Layer 5 of a small transformer language model trained on English Wikipedia (13 layers, counted from 0, width 96).
A neuron's activation on a vector x is GELU(weights . x + bias), where the dot is the dot product.
The model reads these tokens: "s" ", " "wh" "ile " "the " "other " "th" "ree " "ar" "en" "as " "und" "er"

The vector x that enters this layer's MLP at each token. A number n stands for (n - 500) times 0.0073.
0 "s": 702,700,325,402,414,298,528,477,303,700,548,752,362,608,538,471,527,722,700,496,729,513,665,378,509,360,649,243,384,318,438,542,582,360,401,715,561,375,487,451,474,528,500,435,448,327,396,642,352,510,684,546,524,581,646,630,324,392,579,554,601,451,279,500,402,669,568,564,460,517,572,681,354,542,630,447,461,404,582,531,420,405,614,492,185,438,475,540,349,63,664,565,437,759,379,707
1 ", ": 695,720,297,328,454,340,604,566,399,727,480,623,341,622,535,550,451,764,650,601,604,488,503,280,519,348,665,254,307,258,557,584,559,519,563,699,619,574,492,370,508,560,479,491,346,363,578,580,306,609,582,490,522,559,624,567,440,284,516,631,480,448,270,405,456,620,453,541,446,390,565,634,197,487,655,398,592,514,536,558,473,416,588,582,270,550,546,478,437,130,716,477,385,695,492,633
2 "wh": 527,666,227,293,602,418,642,376,366,775,632,705,313,532,651,610,353,767,513,456,533,539,466,342,496,365,460,312,323,230,491,635,607,697,614,633,615,496,574,398,489,415,478,529,221,333,605,647,294,569,566,503,590,753,606,471,514,421,474,684,636,389,257,472,551,648,563,502,550,366,660,621,389,498,565,415,491,465,560,585,462,484,511,567,260,339,581,395,393,130,729,538,302,623,485,616
3 "ile ": 607,722,344,436,521,397,554,578,452,689,356,568,368,541,538,634,441,766,538,538,621,518,515,273,533,408,559,179,303,340,600,634,519,610,724,617,550,499,508,336,601,507,433,669,310,405,548,601,306,617,558,460,583,716,671,495,402,378,427,656,375,548,294,449,415,549,507,539,420,380,575,663,200,564,642,416,451,580,612,566,519,424,573,545,236,412,557,478,301,136,677,501,331,676,511,615
4 "the ": 565,670,327,470,438,466,566,538,514,721,463,689,280,513,524,587,485,803,530,526,612,474,496,358,560,392,690,229,359,166,416,768,594,512,652,676,382,548,486,447,473,519,565,587,349,353,482,709,287,711,555,474,700,513,588,514,429,358,447,586,540,500,228,425,441,570,582,555,413,380,571,652,241,521,596,460,485,426,558,542,377,435,619,560,297,405,621,461,434,155,634,518,369,678,599,602
5 "other ": 595,594,272,389,515,358,534,552,521,616,422,708,327,427,517,659,448,816,551,492,629,526,506,408,611,498,664,199,264,180,461,685,527,524,628,556,399,602,524,361,413,623,436,526,372,335,523,581,313,695,502,568,597,558,560,557,466,429,385,641,546,560,334,437,426,551,627,583,374,331,464,729,342,575,555,490,578,460,565,578,443,393,598,552,250,449,640,402,464,106,695,578,241,738,571,539
6 "th": 425,687,245,530,451,266,541,597,427,758,426,601,262,537,529,569,360,848,602,349,611,590,460,446,594,491,560,399,312,176,337,641,560,679,546,548,487,663,539,411,553,553,438,524,334,334,529,665,333,600,541,501,635,616,567,547,482,287,515,561,636,515,411,406,495,607,525,574,477,403,684,683,412,527,501,451,531,500,520,572,377,438,567,481,236,294,601,339,509,59,643,656,279,636,498,648
7 "ree ": 633,658,279,499,485,296,573,618,499,615,412,682,328,500,537,587,532,835,529,451,661,553,492,361,618,513,559,314,329,272,458,669,429,552,569,590,426,679,547,353,437,694,431,534,363,343,473,610,297,696,514,479,624,546,665,576,403,393,456,707,471,562,342,457,506,563,512,536,385,368,451,635,304,577,489,523,419,457,601,574,472,357,584,549,178,392,600,373,420,88,657,579,328,738,510,608
8 "ar": 623,767,296,541,446,289,522,619,615,688,373,688,264,470,592,322,440,845,555,339,623,573,517,414,546,352,467,207,328,351,445,647,525,666,499,667,501,664,578,410,500,523,530,591,361,351,438,587,244,727,558,451,573,421,629,572,433,496,569,624,662,476,346,312,452,428,621,708,478,395,648,691,409,508,607,460,440,634,438,517,571,553,625,538,270,313,497,413,490,93,584,437,253,561,492,604
9 "en": 626,660,322,541,497,193,518,597,563,617,375,694,326,366,540,420,445,831,654,277,553,487,605,248,578,343,660,269,247,350,560,627,421,664,526,664,400,531,547,430,594,604,329,576,369,376,441,636,403,583,569,429,528,441,583,662,455,482,514,610,548,462,282,376,615,473,694,629,437,299,756,637,445,439,636,445,492,609,565,479,468,484,714,681,268,405,424,306,510,115,632,530,227,599,629,656
10 "as ": 692,709,417,400,495,269,559,544,424,668,346,434,383,574,604,535,349,858,583,420,705,498,573,322,654,369,599,244,221,276,452,599,499,664,662,765,534,470,512,306,466,510,459,532,401,342,540,684,349,616,487,391,541,495,575,578,443,345,484,709,362,500,307,435,504,511,447,623,500,315,535,608,323,579,561,534,472,650,583,511,488,457,626,628,304,438,518,418,490,146,690,409,299,665,618,621
11 "und": 563,623,261,443,616,208,583,457,438,686,452,627,410,508,531,385,459,785,622,403,752,529,482,244,634,321,624,61,343,258,605,558,619,791,704,657,380,518,511,310,513,351,437,669,347,333,483,674,362,596,527,447,538,582,651,622,455,479,510,660,586,384,318,446,506,545,680,583,461,360,573,685,459,584,558,371,442,674,556,468,483,463,624,554,244,358,460,431,475,155,671,509,276,598,525,687
12 "er": 617,719,372,458,489,172,581,638,540,766,395,516,398,438,611,488,473,741,580,349,606,541,460,321,578,304,632,218,247,392,550,579,426,666,827,697,422,398,504,485,546,433,310,569,389,415,416,697,270,618,558,505,592,612,690,528,412,385,559,575,564,448,296,477,416,492,681,573,409,444,662,636,452,467,635,448,490,577,549,484,580,480,678,686,196,393,381,469,554,27,649,453,221,607,530,592

Each question shows the input weights of one neuron of the MLP. A number n stands for (n - 500) times 0.0024.

n256 (bias -0.048): 454,311,562,391,516,485,387,497,371,521,727,367,551,483,521,653,386,260,497,601,823,597,379,597,620,404,421,514,464,549,554,617,562,510,578,369,511,652,424,580,577,454,449,394,625,431,471,493,667,429,533,441,531,606,673,500,514,433,670,500,457,419,474,378,514,312,497,552,464,310,384,514,702,381,653,658,525,544,431,548,646,411,355,440,286,403,342,801,221,458,676,503,535,373,706,667
It fires most on token 11 "und"

n270 (bias -0.047): 383,497,420,389,632,403,252,542,578,525,605,678,552,646,645,507,436,500,428,586,403,614,496,382,504,540,581,266,693,412,566,461,447,454,295,607,538,446,684,567,572,678,479,536,608,644,327,596,556,774,478,534,245,626,260,391,422,719,588,398,386,425,392,525,601,700,595,578,420,450,333,171,552,597,594,416,474,576,412,654,417,488,607,551,636,507,423,579,511,382,507,401,467,452,543,261
Its two highest activations, in order, are on tokens 9 "en", 0 "s"

n255 (bias 0.001): 557,803,490,368,579,545,574,436,490,473,334,468,535,223,594,388,651,537,494,430,812,693,405,680,397,665,466,561,552,266,481,490,500,383,513,553,479,376,412,405,527,575,574,397,507,524,367,356,589,389,247,608,313,302,438,451,487,465,478,547,407,633,511,348,497,557,591,333,460,556,503,450,406,593,497,610,547,395,397,668,551,538,466,519,500,618,506,642,367,507,568,653,564,624,620,383
On which three tokens does it fire most, strongest first? 5 "other ", 7 "ree ", 0 "s"

n57 (bias 0.013): 621,284,516,510,664,678,613,398,366,648,506,442,400,590,715,548,500,567,522,304,556,536,643,391,547,332,515,535,586,479,510,471,760,559,397,631,330,537,441,513,500,547,519,679,536,463,497,516,490,566,336,388,500,429,405,590,277,560,563,197,398,451,596,553,470,410,587,546,601,579,349,330,358,452,506,549,466,443,441,632,487,527,367,604,497,382,432,470,808,529,466,324,503,483,756,497
On which three tokens does it fire most, strongest first? 10 "as ", 11 "und", 4 "the "

n94 (bias -0.063): 785,533,382,617,570,471,275,530,599,388,500,450,338,694,573,337,531,423,669,325,445,530,436,551,361,524,558,507,690,419,373,395,263,493,590,489,322,479,514,674,600,613,487,587,340,472,422,561,218,398,461,435,561,628,480,522,500,582,513,433,429,504,407,593,399,601,632,531,311,448,507,552,453,417,373,571,549,420,477,530,540,373,539,421,645,428,615,452,398,849,489,602,765,675,439,730
On which three tokens does it fire most, strongest first? 0 "s", 7 "ree ", 4 "the "

n23 (bias -0.039): 520,538,664,490,428,387,535,605,500,707,542,554,648,366,530,481,325,482,674,544,480,558,439,426,599,673,512,542,469,384,640,342,535,329,517,626,500,364,458,493,523,577,359,480,525,581,284,308,377,399,385,288,360,352,403,455,415,365,575,303,432,614,543,579,600,673,307,425,580,500,366,692,337,570,423,394,611,579,602,539,630,428,432,506,622,526,429,589,524,536,685,568,676,613,678,629
It fires most on token 1 ", "

n251 (bias -0.080): 483,608,241,663,412,465,454,543,358,531,406,530,482,421,458,582,688,561,461,640,517,549,463,544,473,662,462,483,599,278,437,406,600,510,692,413,461,517,675,561,282,606,314,476,419,489,675,402,599,516,648,396,385,763,352,626,453,386,542,424,535,382,621,561,417,652,757,352,476,640,361,565,546,569,407,607,618,513,301,477,526,614,370,604,609,456,510,480,482,316,389,527,703,295,344,510
It fires most on token 6 "th"

n315 (bias -0.042): 693,755,484,533,637,724,506,497,618,601,432,584,503,626,503,449,444,522,484,544,397,529,683,542,393,443,522,510,541,560,600,562,627,402,353,440,469,470,490,533,620,406,523,493,450,391,483,405,290,541,596,475,503,649,444,259,302,608,459,429,302,524,511,180,473,460,461,464,527,743,568,446,730,362,487,526,409,711,472,529,481,439,172,427,620,451,481,457,584,504,595,555,332,400,466,358
It fires most on token 8 "ar"

n185 (bias -0.085): 550,606,467,492,709,417,504,669,361,538,414,456,310,776,554,504,537,253,697,449,337,663,470,468,481,838,632,644,488,391,526,671,437,597,595,100,428,573,414,519,397,436,374,492,541,434,325,504,484,681,379,692,429,559,448,496,681,424,565,515,489,552,475,330,412,519,385,451,535,367,426,691,541,386,283,622,531,602,564,604,639,286,582,399,489,380,578,855,424,533,469,444,680,484,723,431
It fires most on token 6 "th"

n148 (bias -0.059): 467,531,369,587,276,391,507,331,475,802,653,352,458,800,489,532,378,443,601,688,424,448,479,539,354,570,531,454,451,500,525,489,553,457,303,419,496,449,611,745,358,644,496,621,559,642,590,281,530,448,354,366,421,375,593,531,724,462,693,260,395,469,484,627,320,607,340,611,533,627,451,584,486,567,348,347,433,612,411,621,598,441,620,645,471,698,347,420,719,468,470,407,518,402,483,663
On which token does it fire most, and how strongly? 1 ", ", at about 0.55

n272 (bias -0.077): 393,451,599,612,709,412,483,579,658,717,387,503,465,378,490,480,460,523,708,542,432,522,537,543,439,411,468,418,665,366,444,483,487,243,405,533,468,650,661,591,306,519,685,510,624,451,190,450,388,461,507,468,617,537,410,575,375,604,426,638,494,321,588,564,606,630,463,467,510,490,289,315,381,454,368,629,434,666,532,593,536,496,399,481,568,507,589,632,769,425,718,630,332,514,604,367
Its two highest activations, in order, are on tokens 7 "ree ", 5 "other "

n162 (bias -0.029): 466,442,591,410,540,493,432,484,507,449,408,432,472,503,429,326,306,556,458,589,557,511,608,454,480,382,434,607,521,233,536,454,755,543,490,315,619,608,763,632,360,522,403,601,378,514,198,414,552,545,393,736,457,435,474,574,460,580,554,666,363,511,655,580,497,368,503,546,304,487,681,608,646,468,720,405,357,449,538,689,487,389,693,344,553,533,445,533,539,463,319,484,672,396,581,430
On which token does it fire most, and how strongly? 8 "ar", at about 0.36

n221 (bias -0.061): 544,462,767,294,523,607,649,435,472,630,531,465,426,483,305,356,546,532,602,537,728,426,636,394,554,377,587,458,526,337,772,441,329,283,529,648,481,432,405,500,539,523,569,696,374,614,584,535,581,412,438,346,560,510,405,623,521,633,382,243,527,455,408,404,407,594,486,356,309,397,445,317,573,493,728,406,569,428,333,462,603,471,408,480,550,433,587,472,654,789,718,269,590,507,397,419
It fires most on token 1 ", "

n15 (bias -0.071): 236,526,384,435,437,648,377,418,547,438,684,391,450,417,573,487,513,515,343,546,732,582,560,304,500,724,471,427,341,609,556,470,574,513,705,562,586,339,534,598,480,526,387,534,559,742,584,577,624,353,549,583,480,780,386,410,426,301,513,607,570,453,537,422,414,355,537,638,493,694,536,600,430,484,384,290,270,431,410,616,401,524,553,283,630,436,603,602,399,421,517,641,631,472,529,419
It fires most on token 3 "ile "

n378 (bias -0.017): 576,286,338,826,432,603,521,545,598,381,559,497,537,627,540,791,531,472,473,653,560,570,486,357,447,317,284,400,651,379,668,538,615,420,468,462,545,329,350,549,621,557,528,571,664,372,558,654,507,371,427,537,739,573,570,590,570,581,456,669,457,485,439,426,421,522,535,476,381,628,159,636,438,387,531,261,431,459,573,576,397,471,379,348,479,335,663,422,470,512,504,486,590,331,417,368
On which three tokens does it fire most, strongest first? 3 "ile ", 4 "the ", 7 "ree "

n197 (bias -0.043): 605,561,645,594,411,607,506,635,587,712,438,385,418,724,371,456,473,575,488,454,421,437,586,516,442,592,526,544,443,568,406,536,536,470,558,316,357,469,324,632,549,543,497,527,725,375,460,551,384,471,466,311,521,539,646,411,407,378,457,414,435,462,330,518,592,405,500,533,472,494,403,592,547,333,391,426,274,410,389,609,468,462,512,313,500,623,559,473,519,670,624,500,720,701,607,526
It fires most on token 4 "the "

n106 (bias -0.051): 496,538,462,301,477,430,420,397,161,471,503,362,303,503,330,569,370,424,298,302,564,492,518,625,496,597,320,524,400,568,642,434,416,528,414,678,470,511,451,697,457,547,649,554,646,694,657,574,448,575,522,571,493,444,360,601,408,510,706,587,397,703,327,642,547,475,741,598,366,518,597,615,573,655,600,625,642,459,544,570,586,430,471,151,471,525,528,390,583,453,627,399,709,382,520,429
It fires most on token 0 "s"

n382 (bias -0.019): 473,423,676,383,266,663,471,610,513,605,227,656,416,555,558,406,487,327,487,529,403,633,444,472,483,680,384,507,712,210,464,648,667,322,634,318,518,483,536,487,624,582,428,557,500,534,411,424,472,260,355,535,437,618,500,577,650,404,436,534,575,493,615,557,456,412,552,662,432,617,529,419,555,539,611,297,592,255,475,510,613,307,683,525,594,623,572,520,514,456,603,490,476,594,600,516
It fires most on token 5 "other "

n7 (bias -0.014): 324,564,561,609,527,730,393,272,372,412,474,416,521,535,224,593,353,552,513,548,450,540,480,645,603,557,357,571,431,326,510,585,422,370,743,656,472,457,556,625,477,587,439,367,564,592,480,313,545,395,390,496,490,555,529,266,569,633,506,480,475,521,432,553,513,675,376,520,423,480,455,443,471,638,626,750,530,439,497,788,423,389,500,431,301,608,607,487,528,463,768,422,611,411,420,491
On which token does it fire most, and how strongly? 5 "other ", at about 0.14

n240 (bias -0.023): 443,517,474,655,414,488,486,440,459,604,468,514,583,446,387,457,543,391,413,520,541,426,465,712,574,429,338,497,552,199,574,546,408,558,529,616,525,444,575,575,327,475,363,556,295,573,473,277,576,514,576,481,613,468,422,750,450,548,531,443,500,441,487,500,485,509,463,526,467,488,446,568,357,409,623,483,464,669,514,380,449,740,657,556,509,512,451,509,817,587,377,598,453,491,637,329
On which three tokens does it fire most, strongest first? 9 "en", 8 "ar", 12 "er"